Layer 5 of a small transformer language model trained on English Wikipedia (9 layers, counted from 0, width 64).
Take only the direct path to the model's output, skipping the later layers: a vector added to the residual stream pushes a token's score in proportion to its dot product with that token's output vector.

Output vectors of the tokens that the questions are about. A number n stands for (n - 500) times 0.0061.
"weight": 411 436 483 538 601 535 513 471 609 504 470 599 468 560 287 494 720 506 438 672 485 469 544 341 430 652 493 419 541 501 407 462 491 480 454 383 578 603 369 407 401 280 337 471 593 507 648 540 432 525 554 675 585 727 437 326 537 345 788 494 493 312 549 619
"vec": 670 545 648 490 589 517 505 449 442 420 648 371 401 519 394 330 441 522 428 516 472 462 532 518 477 534 560 528 684 434 507 451 517 536 549 338 540 658 341 534 368 501 340 464 477 432 567 534 437 454 604 625 519 622 542 419 534 688 540 463 437 510 415 494
" also": 441 368 438 468 380 445 642 475 378 526 585 504 465 598 594 582 567 514 544 463 479 512 526 518 677 482 438 394 386 517 444 596 618 554 425 471 584 563 542 536 541 456 614 396 507 533 502 573 396 462 425 537 431 549 462 540 449 476 564 589 530 320 455 453
"bul": 503 300 453 514 506 519 424 507 491 436 612 570 523 433 588 360 681 369 312 520 422 442 518 516 387 560 557 666 619 527 436 353 460 553 390 451 663 490 381 527 215 504 579 422 707 484 562 547 613 411 497 451 576 694 436 628 504 634 545 440 542 497 396 580
" households": 535 472 613 360 553 576 543 708 467 244 670 347 380 495 482 542 427 512 319 600 501 430 454 603 376 546 595 403 640 421 457 457 425 515 628 379 423 639 482 370 208 625 594 569 470 567 554 714 412 492 459 653 461 550 631 668 424 305 593 542 468 383 465 604
"where": 553 692 596 426 422 677 367 784 495 563 602 474 340 456 495 495 787 489 324 476 439 473 577 499 692 511 560 533 630 469 454 322 492 301 525 617 460 340 498 563 285 431 476 582 368 486 640 616 382 551 547 644 507 457 458 391 530 401 479 443 445 316 466 627
" Vegas": 758 522 464 351 535 647 397 549 586 335 548 497 270 536 468 348 278 549 444 517 472 482 523 304 434 636 547 639 396 396 310 221 597 409 574 515 426 651 372 658 391 602 633 459 402 466 631 432 526 345 704 584 667 433 681 562 411 639 676 389 504 322 624 753
":": 371 400 397 531 575 538 416 459 517 585 445 435 562 519 579 446 480 501 682 565 502 542 521 363 470 479 439 424 484 584 506 611 471 532 474 517 356 451 509 608 664 459 573 535 592 514 327 574 581 596 397 514 419 648 477 491 538 358 493 579 530 412 509 377
"IUCN": 719 516 667 458 443 600 397 508 635 363 604 417 498 620 249 350 538 314 282 623 453 402 623 306 663 647 584 574 576 438 536 176 656 266 544 389 648 402 554 413 356 543 470 490 319 435 601 555 512 223 615 976 519 662 483 456 489 474 724 520 589 495 440 399
" Picture": 656 406 356 358 465 683 466 486 548 543 402 530 537 555 458 534 477 487 375 618 380 469 528 348 432 555 545 453 670 375 376 373 649 649 455 641 669 476 468 619 342 531 463 553 563 435 430 532 455 417 649 538 557 533 417 455 356 799 553 378 561 510 492 410
"gue": 533 680 705 486 433 490 366 426 471 598 597 428 316 568 439 518 682 453 353 540 352 445 489 440 462 525 549 627 562 526 506 373 506 394 347 646 564 676 409 427 476 542 750 460 533 230 373 500 440 483 540 363 525 717 491 568 483 617 448 452 530 423 547 600
"dol": 544 482 600 536 660 541 411 554 448 508 611 423 422 576 433 352 608 445 477 498 397 465 524 496 467 598 464 437 601 518 573 490 529 363 597 497 704 787 375 542 287 491 545 441 129 345 657 586 490 525 415 602 439 505 435 474 552 539 463 355 524 635 448 564
"side": 456 546 552 481 408 513 612 563 697 392 570 539 373 334 279 422 444 593 480 384 620 486 483 461 549 568 600 494 477 484 524 491 704 490 492 612 463 566 402 531 564 471 657 412 340 419 426 491 447 534 600 516 639 552 515 568 506 573 450 495 528 453 253 455
" Committee": 445 416 534 403 439 471 466 462 538 495 436 305 530 653 422 516 542 425 444 571 470 512 495 511 563 509 587 585 487 423 404 354 714 701 543 429 426 650 376 558 551 368 468 558 409 457 463 592 609 366 644 609 582 455 454 515 342 666 565 459 583 392 589 495
"ally": 531 511 433 548 411 518 468 595 420 515 477 679 550 711 519 491 488 551 406 589 419 452 511 224 567 520 607 513 480 499 468 584 486 631 482 522 551 405 575 266 561 543 452 460 734 407 420 585 413 481 429 539 537 439 587 613 516 594 444 329 298 372 589 485
"---|---|---|---|": 442 555 672 566 383 593 347 720 605 498 498 485 449 474 489 489 632 379 386 509 478 418 513 458 536 475 402 477 455 414 656 364 597 417 576 379 387 411 350 667 304 703 452 596 361 521 604 607 547 570 659 596 642 511 466 538 407 539 679 636 390 283 353 432
"ves": 553 558 713 579 477 368 575 523 422 532 586 533 368 391 410 336 613 504 379 454 365 497 507 419 433 571 536 641 660 446 356 505 442 431 484 391 554 473 505 382 464 576 508 521 529 462 381 555 445 676 530 441 637 524 449 662 515 673 521 597 491 319 508 545
"ted": 411 524 500 440 572 485 621 365 506 416 600 628 457 581 456 375 638 581 266 487 407 502 520 437 385 539 518 497 459 308 397 475 740 424 498 447 491 622 482 649 556 521 547 437 421 410 698 670 580 561 641 530 517 290 538 582 521 479 611 525 361 276 442 582
" November": 524 588 618 374 453 554 539 557 528 393 489 530 500 519 505 520 408 454 423 529 451 464 524 418 348 462 411 568 458 507 529 368 470 487 507 598 629 470 404 604 651 526 586 540 406 411 393 539 376 575 366 532 529 515 541 475 429 550 575 647 573 551 567 466
"late": 577 463 551 498 373 546 316 535 517 409 475 580 431 483 440 383 576 573 276 614 501 440 482 491 525 615 593 420 647 454 536 389 546 467 559 620 591 510 596 402 657 531 477 580 264 342 636 555 691 477 514 393 529 451 595 649 505 485 501 521 333 484 437 392
"indicating": 473 343 681 429 502 673 541 564 407 566 532 502 259 563 390 662 598 480 308 480 369 358 591 688 512 614 650 443 680 409 554 526 413 559 446 489 633 567 582 437 352 684 524 371 520 377 551 476 426 462 624 588 517 515 397 504 506 495 548 320 271 454 539 506
"toria": 671 650 527 457 419 413 481 354 465 449 442 343 471 375 471 291 616 490 195 684 385 469 516 417 612 533 506 463 663 360 411 313 716 689 561 498 378 550 324 498 385 591 471 442 562 382 567 622 622 328 613 602 555 491 662 671 454 610 509 469 494 426 595 752
"ness": 561 597 456 554 528 367 379 554 429 569 476 463 501 523 293 411 531 529 310 602 499 551 496 553 449 646 515 405 475 498 447 444 694 340 562 443 575 495 436 461 494 439 317 524 354 340 396 585 623 622 539 658 566 485 469 602 407 531 606 659 352 487 585 745
"–": 540 551 337 501 560 538 468 447 524 531 483 438 562 450 480 539 540 549 561 523 553 481 478 475 505 510 491 490 473 595 534 442 456 412 444 501 361 635 557 424 600 535 589 609 432 522 478 481 401 620 425 429 397 611 464 425 479 453 456 539 493 660 470 493
" did": 448 517 440 481 409 450 546 506 364 633 624 511 429 617 564 550 641 529 359 485 522 483 466 602 606 473 517 515 405 488 540 469 450 573 533 507 538 559 620 581 474 504 626 443 364 557 416 513 376 433 485 553 490 439 502 496 417 511 513 460 562 341 462 514
" mph": 745 475 567 274 463 558 647 605 463 648 551 472 437 379 546 410 643 374 367 619 532 413 519 436 415 641 579 546 619 556 534 399 423 419 556 391 557 590 458 473 466 475 336 416 163 305 625 608 377 592 482 700 615 401 644 508 507 533 518 480 454 397 628 470
" centuries": 715 282 614 365 479 719 522 811 514 423 527 272 390 549 331 462 597 381 274 748 480 449 529 347 364 506 609 605 550 522 523 627 571 597 450 501 483 390 438 336 460 596 555 542 325 435 432 710 397 482 486 510 521 585 642 478 361 354 684 389 667 312 490 738
" is": 449 518 430 547 268 410 570 501 351 559 606 541 535 475 520 568 508 564 527 490 464 549 494 622 653 481 550 381 494 561 543 551 510 543 480 434 559 454 599 478 520 499 485 497 542 532 395 541 461 478 439 550 519 531 445 545 466 355 475 571 533 412 400 469
"lution": 378 537 635 567 517 522 505 452 345 526 546 313 249 418 498 370 554 319 522 680 358 436 491 379 638 610 651 531 573 364 505 121 662 628 423 352 650 592 552 649 508 558 574 365 413 434 638 652 471 599 459 451 594 640 515 565 434 611 503 564 286 476 645 424
"DST": 516 304 506 391 698 598 413 511 722 498 572 402 416 471 494 382 686 385 440 547 425 355 587 276 813 639 639 586 498 476 299 137 451 514 466 377 555 538 531 591 237 541 585 502 280 383 807 507 512 507 644 654 441 749 460 499 497 535 611 443 409 655 585 253

Each question shows what one neuron of this layer's MLP adds at an activation of 1. A number n stands for (n - 500) times 0.0016.

n88: 597 451 536 545 520 523 483 574 357 765 526 469 371 439 517 636 501 589 535 425 535 502 406 620 598 481 572 412 467 593 635 532 405 644 566 548 369 656 606 491 414 366 693 547 419 582 451 542 297 469 463 428 537 292 422 419 231 476 564 499 598 608 306 517
Pushed down most: "IUCN"

n95: 471 461 582 612 346 425 569 488 378 533 639 426 485 605 540 509 586 664 601 476 356 456 277 533 437 393 572 334 506 783 461 352 458 397 400 623 420 597 707 486 529 639 639 456 586 514 346 467 355 507 540 404 608 458 456 465 459 567 506 395 522 479 561 488
Which of these tokens does it push up most? "gue"

n16: 580 688 465 596 539 586 404 528 608 390 563 503 503 583 477 353 553 474 411 518 573 451 411 496 387 412 410 482 567 469 433 478 544 520 617 436 408 596 579 530 596 750 626 493 479 586 291 402 483 514 447 453 536 336 572 368 509 459 627 388 601 423 428 544
Which two tokens does it push up most, strongest first? " Vegas", " centuries"

n3: 644 498 652 481 575 523 438 446 489 501 470 451 626 460 531 345 582 523 487 564 654 609 288 604 613 456 493 437 433 590 410 466 314 556 510 426 481 403 420 595 485 499 441 517 531 586 504 479 555 596 456 618 404 532 420 332 551 531 569 543 365 376 563 410
Which of these tokens does it push up most? "DST"

n150: 464 493 446 652 506 375 511 484 434 598 578 606 460 454 509 433 406 514 511 493 605 388 382 548 551 339 452 374 699 374 480 454 562 524 486 374 431 444 541 587 500 474 419 442 400 529 589 496 570 550 444 528 449 602 521 614 510 421 458 736 700 504 443 586
Which of these tokens does it push up most? " is"

n1: 491 499 405 535 279 445 502 503 369 560 654 530 557 331 436 529 562 512 470 533 421 668 410 394 524 500 504 540 422 563 382 672 561 525 417 474 490 415 539 673 560 568 502 521 546 588 442 417 586 386 431 443 452 538 397 649 421 402 520 460 735 468 443 650
Which two tokens does it push up most, strongest first? " is", " also"

n27: 581 494 422 570 564 542 476 462 608 624 468 397 581 493 479 459 499 363 514 452 541 504 471 514 499 596 548 536 460 512 326 597 515 547 733 478 650 482 415 464 527 427 542 534 581 383 577 508 526 693 512 512 396 512 583 430 595 322 492 317 315 412 527 315
Which of these tokens does it push up most? "DST"

n28: 527 475 491 426 406 712 598 500 434 483 613 482 536 511 444 528 546 618 424 533 553 551 652 578 603 344 569 543 529 506 577 522 555 411 857 534 435 556 401 545 460 345 552 473 382 591 440 295 468 420 500 457 448 389 467 384 558 374 438 531 609 456 465 468
Pushed down most: "lution"

n36: 492 620 580 569 544 435 401 521 532 516 546 453 613 524 481 560 486 454 579 705 592 697 350 441 398 541 445 647 549 604 569 357 489 413 803 473 428 595 433 648 409 504 542 464 449 495 452 250 432 547 527 575 294 452 464 366 502 460 249 444 553 553 469 529
Which of these tokens does it push up most? "dol"

n77: 475 341 585 330 555 693 566 598 626 627 161 513 523 528 586 446 332 520 629 679 658 466 561 427 577 454 419 425 604 483 555 545 383 651 741 260 369 285 314 445 527 533 224 578 461 558 464 552 460 416 448 488 494 452 594 315 527 507 630 393 613 600 639 611
Pushed down most: "gue"

n47: 475 618 356 706 536 444 493 359 474 568 489 581 449 408 388 476 558 452 296 644 648 487 287 605 543 427 476 513 319 475 481 497 460 641 453 446 721 527 642 497 548 566 531 551 513 434 477 394 524 496 453 627 543 559 601 349 482 481 555 376 599 493 390 469
Which of these tokens does it push up most? " did"

n48: 613 554 599 520 465 584 548 542 410 448 478 547 304 444 372 538 443 623 591 742 465 452 371 405 511 435 530 441 440 622 426 499 441 470 675 519 248 622 557 557 489 515 499 539 459 628 428 425 545 551 535 572 477 371 358 619 367 606 507 653 509 494 417 298
Pushed down most: "bul"

n134: 371 623 426 546 558 536 562 732 642 592 547 484 645 783 413 560 415 627 327 429 513 340 543 486 490 547 482 370 631 359 458 260 285 575 468 531 567 432 543 725 360 621 600 309 494 576 273 292 290 740 289 659 566 406 665 365 421 442 538 704 483 586 384 529
Which of these tokens does it push up most? " November"

n26: 537 581 400 544 550 541 510 531 534 638 498 417 627 595 440 455 271 674 555 628 616 717 288 555 449 447 618 481 533 578 421 558 418 516 502 344 471 521 479 618 494 558 362 542 274 389 477 428 420 634 366 594 476 630 514 355 428 479 584 461 471 440 437 403
Pushed down most: "bul"

n7: 402 612 432 585 356 444 454 556 625 451 467 682 648 678 515 247 441 313 653 573 438 484 435 406 379 685 333 601 519 483 559 497 463 329 349 526 483 538 481 577 572 629 434 487 541 554 545 559 569 529 307 468 340 549 586 543 557 337 342 551 461 403 604 658
Which two tokens does it push up most, strongest first? ":", "ally"

n115: 437 529 426 359 345 630 635 370 524 522 563 578 590 505 461 422 582 505 532 366 505 637 566 582 609 501 492 470 522 591 390 423 567 509 346 465 520 473 600 533 476 405 689 596 478 446 371 504 333 618 390 615 596 591 570 414 476 396 514 614 557 251 505 381
Which two tokens does it push up most, strongest first? " also", " is"

n69: 524 344 563 568 504 395 545 449 544 631 327 475 375 600 533 584 636 606 595 478 552 640 520 498 524 357 485 266 410 540 485 505 449 587 451 399 553 444 527 434 520 568 389 531 422 387 556 552 639 378 620 525 437 610 492 402 496 480 519 464 570 555 551 441
Pushed down most: " Vegas"

n147: 598 498 498 324 690 504 275 441 468 524 514 450 603 417 344 552 350 582 538 431 589 398 467 404 583 580 618 397 565 606 300 416 540 660 419 347 631 555 620 557 419 539 522 589 576 707 344 329 545 391 692 544 514 472 404 564 294 608 428 484 582 470 486 386
Which two tokens does it push up most, strongest first? " Picture", "DST"

n181: 558 636 498 357 460 426 518 555 471 502 457 488 518 534 479 476 452 275 475 497 636 664 619 534 678 495 432 535 408 406 631 590 544 522 505 584 612 336 459 451 329 478 633 337 636 511 575 402 524 596 462 485 485 401 504 466 584 449 541 495 435 612 414 491
Pushed down most: " Committee"

n128: 591 613 410 497 440 434 428 551 476 451 582 649 494 509 453 594 501 407 489 408 473 563 493 550 601 570 332 642 408 693 478 450 348 380 682 626 507 513 523 634 413 547 650 631 379 492 504 359 445 530 418 585 401 631 392 370 587 402 439 572 501 411 390 486
Which of these tokens does it push up most? "where"

n127: 559 378 463 502 355 322 491 521 338 570 567 461 552 451 376 418 507 436 698 489 556 689 502 693 453 555 442 494 471 611 545 588 449 581 482 569 530 347 562 396 453 651 341 554 482 421 585 374 368 413 661 561 425 537 498 640 573 493 517 573 508 402 490 438
Which of these tokens does it push up most? " is"

n63: 526 733 219 683 681 508 357 445 511 417 519 447 373 509 381 294 543 669 492 583 456 622 616 205 309 536 539 403 456 403 587 616 570 424 579 517 272 446 538 302 478 589 757 427 375 553 637 413 479 464 548 643 330 513 508 584 451 589 568 517 573 467 677 647
Which of these tokens does it push up most? " Vegas"

n55: 477 724 613 415 428 487 526 701 416 497 652 382 443 179 617 242 441 429 482 596 550 249 755 413 526 605 666 401 499 406 381 451 559 586 527 502 709 374 491 205 486 425 373 419 612 591 381 571 388 501 724 459 451 494 562 718 305 566 409 681 546 581 504 636
Which of these tokens does it push up most? "toria"

n59: 644 535 371 602 372 562 518 540 712 422 480 298 603 448 387 516 460 580 364 309 486 607 330 298 461 588 597 424 670 746 614 336 377 448 392 420 405 375 438 574 602 546 599 571 497 427 475 500 702 483 441 423 392 573 456 526 648 535 519 477 538 607 569 501
Which of these tokens does it push up most? "–"

n120: 486 439 396 633 462 512 544 445 548 412 452 589 501 450 432 741 512 504 408 448 540 432 595 561 448 611 488 604 549 510 543 504 597 578 270 555 565 522 377 523 555 424 431 564 441 489 513 394 580 507 365 568 584 552 492 354 651 389 614 409 462 421 426 584
Which of these tokens does it push up most? "weight"

n126: 527 379 488 647 439 380 428 384 540 531 431 570 452 551 574 495 421 328 464 398 577 369 349 673 582 564 641 506 642 494 494 492 596 556 500 580 502 273 511 273 460 685 373 499 393 445 754 490 535 515 486 523 479 605 537 493 855 366 361 477 490 415 508 568
Which two tokens does it push up most, strongest first? "late", "indicating"

n40: 496 562 539 565 431 518 696 479 324 618 558 381 398 487 540 560 429 559 434 505 421 439 533 590 596 340 427 238 691 398 423 409 479 575 353 470 642 470 713 535 498 489 620 431 524 365 384 788 336 603 451 572 540 460 628 438 483 552 546 546 492 346 529 485
Pushed down most: " Vegas"

n116: 580 518 409 572 344 468 346 401 445 568 551 682 395 610 527 467 527 599 356 623 576 423 440 578 592 522 326 447 655 555 520 531 621 524 650 523 351 491 617 467 522 557 364 594 426 536 537 356 614 238 507 569 640 453 459 352 831 459 401 578 436 440 339 496
Which of these tokens does it push up most? "late"

n53: 499 386 612 485 470 598 371 583 498 580 490 406 527 546 637 476 552 504 532 637 473 385 293 725 458 352 391 319 373 372 533 399 617 481 481 466 422 449 597 667 696 519 642 439 593 720 460 332 435 554 635 452 519 459 452 468 438 515 521 529 443 541 434 487
Which of these tokens does it push up most? "---|---|---|---|"

n13: 470 525 501 530 284 512 421 429 545 471 503 702 449 532 533 543 519 664 385 418 594 328 437 604 463 674 477 344 446 443 538 532 598 514 337 678 495 328 316 441 509 433 590 529 355 503 583 508 549 392 384 539 585 612 521 611 434 486 589 444 616 547 633 460
Which of these tokens does it push up most? "late"

n156: 502 309 431 450 545 374 550 465 543 567 547 430 556 613 473 547 526 457 601 468 697 688 496 550 496 380 442 457 478 515 411 376 578 530 930 406 587 552 347 519 412 521 479 546 460 658 460 617 498 318 514 288 486 353 592 478 182 589 625 339 516 518 459 582
Pushed down most: "gue"

n144: 463 609 499 500 472 582 580 499 395 451 447 473 499 536 431 498 401 352 484 583 435 348 518 505 648 617 529 378 396 479 546 652 491 697 586 641 598 414 421 411 494 494 536 501 524 325 467 397 588 506 537 540 519 493 385 630 964 551 287 541 567 385 411 373
Which of these tokens does it push up most? "ally"

n175: 467 468 584 442 548 526 472 502 392 442 469 513 535 517 380 744 479 455 548 614 559 545 358 632 401 256 450 556 358 573 387 527 486 549 677 449 459 621 701 521 586 488 519 458 410 683 472 452 610 409 750 450 474 286 615 470 289 520 366 441 476 591 464 579
Which two tokens does it push up most, strongest first? " Committee", " did"

n153: 515 273 474 726 591 341 418 472 670 503 456 623 505 514 473 411 622 617 435 332 663 425 521 494 461 624 587 599 573 468 748 297 506 473 381 499 363 454 365 645 435 389 571 441 551 421 553 584 549 545 383 523 563 504 576 552 649 290 409 540 497 585 448 525
Which of these tokens does it push up most? "bul"

n33: 457 412 355 436 554 515 457 447 486 636 357 548 668 537 552 400 557 536 626 553 456 586 622 475 321 231 441 554 562 546 433 551 541 343 438 357 423 559 434 585 608 591 607 724 404 503 540 563 605 455 654 409 354 592 420 442 441 539 359 545 404 513 576 525
Which two tokens does it push up most, strongest first? ":", "–"

n166: 457 518 277 413 499 547 312 621 391 580 408 531 472 397 619 582 484 484 478 605 409 548 408 533 477 728 408 533 527 423 555 438 645 501 539 579 356 548 579 469 438 577 449 516 298 577 677 414 400 631 530 431 440 695 631 530 536 521 484 358 512 439 464 382
Pushed down most: "ves"

n109: 540 382 482 395 473 487 393 476 474 482 343 390 457 503 590 715 707 603 757 534 549 387 285 395 561 432 480 489 262 624 624 531 492 509 571 413 444 428 543 320 653 371 516 471 443 479 567 471 506 716 518 564 448 657 563 409 523 527 334 375 384 487 533 634
Which of these tokens does it push up most? "–"

n114: 387 532 520 509 501 550 416 373 556 580 498 573 558 337 498 620 526 527 523 444 664 681 236 589 624 506 492 531 377 689 535 408 602 358 443 379 484 560 393 383 572 590 304 575 475 492 564 438 593 588 461 605 526 498 330 378 580 509 474 485 414 676 496 470
Which two tokens does it push up most, strongest first? "–", "ness"

n84: 580 506 334 408 600 405 594 580 528 328 650 549 414 457 507 568 442 299 604 513 488 342 757 602 358 283 436 510 528 629 538 470 578 526 508 397 524 756 534 305 481 557 537 639 503 553 456 479 411 602 384 380 451 543 466 533 456 454 634 599 527 510 476 484
Which two tokens does it push up most, strongest first? " households", "–"

n94: 437 552 546 441 457 607 423 400 445 457 433 406 673 357 513 531 584 472 467 429 478 381 314 450 619 587 379 482 296 548 483 324 448 493 590 521 579 563 497 437 631 577 549 513 511 653 600 411 555 337 680 502 469 572 407 591 418 546 515 622 629 679 520 392
Which two tokens does it push up most, strongest first? "DST", "IUCN"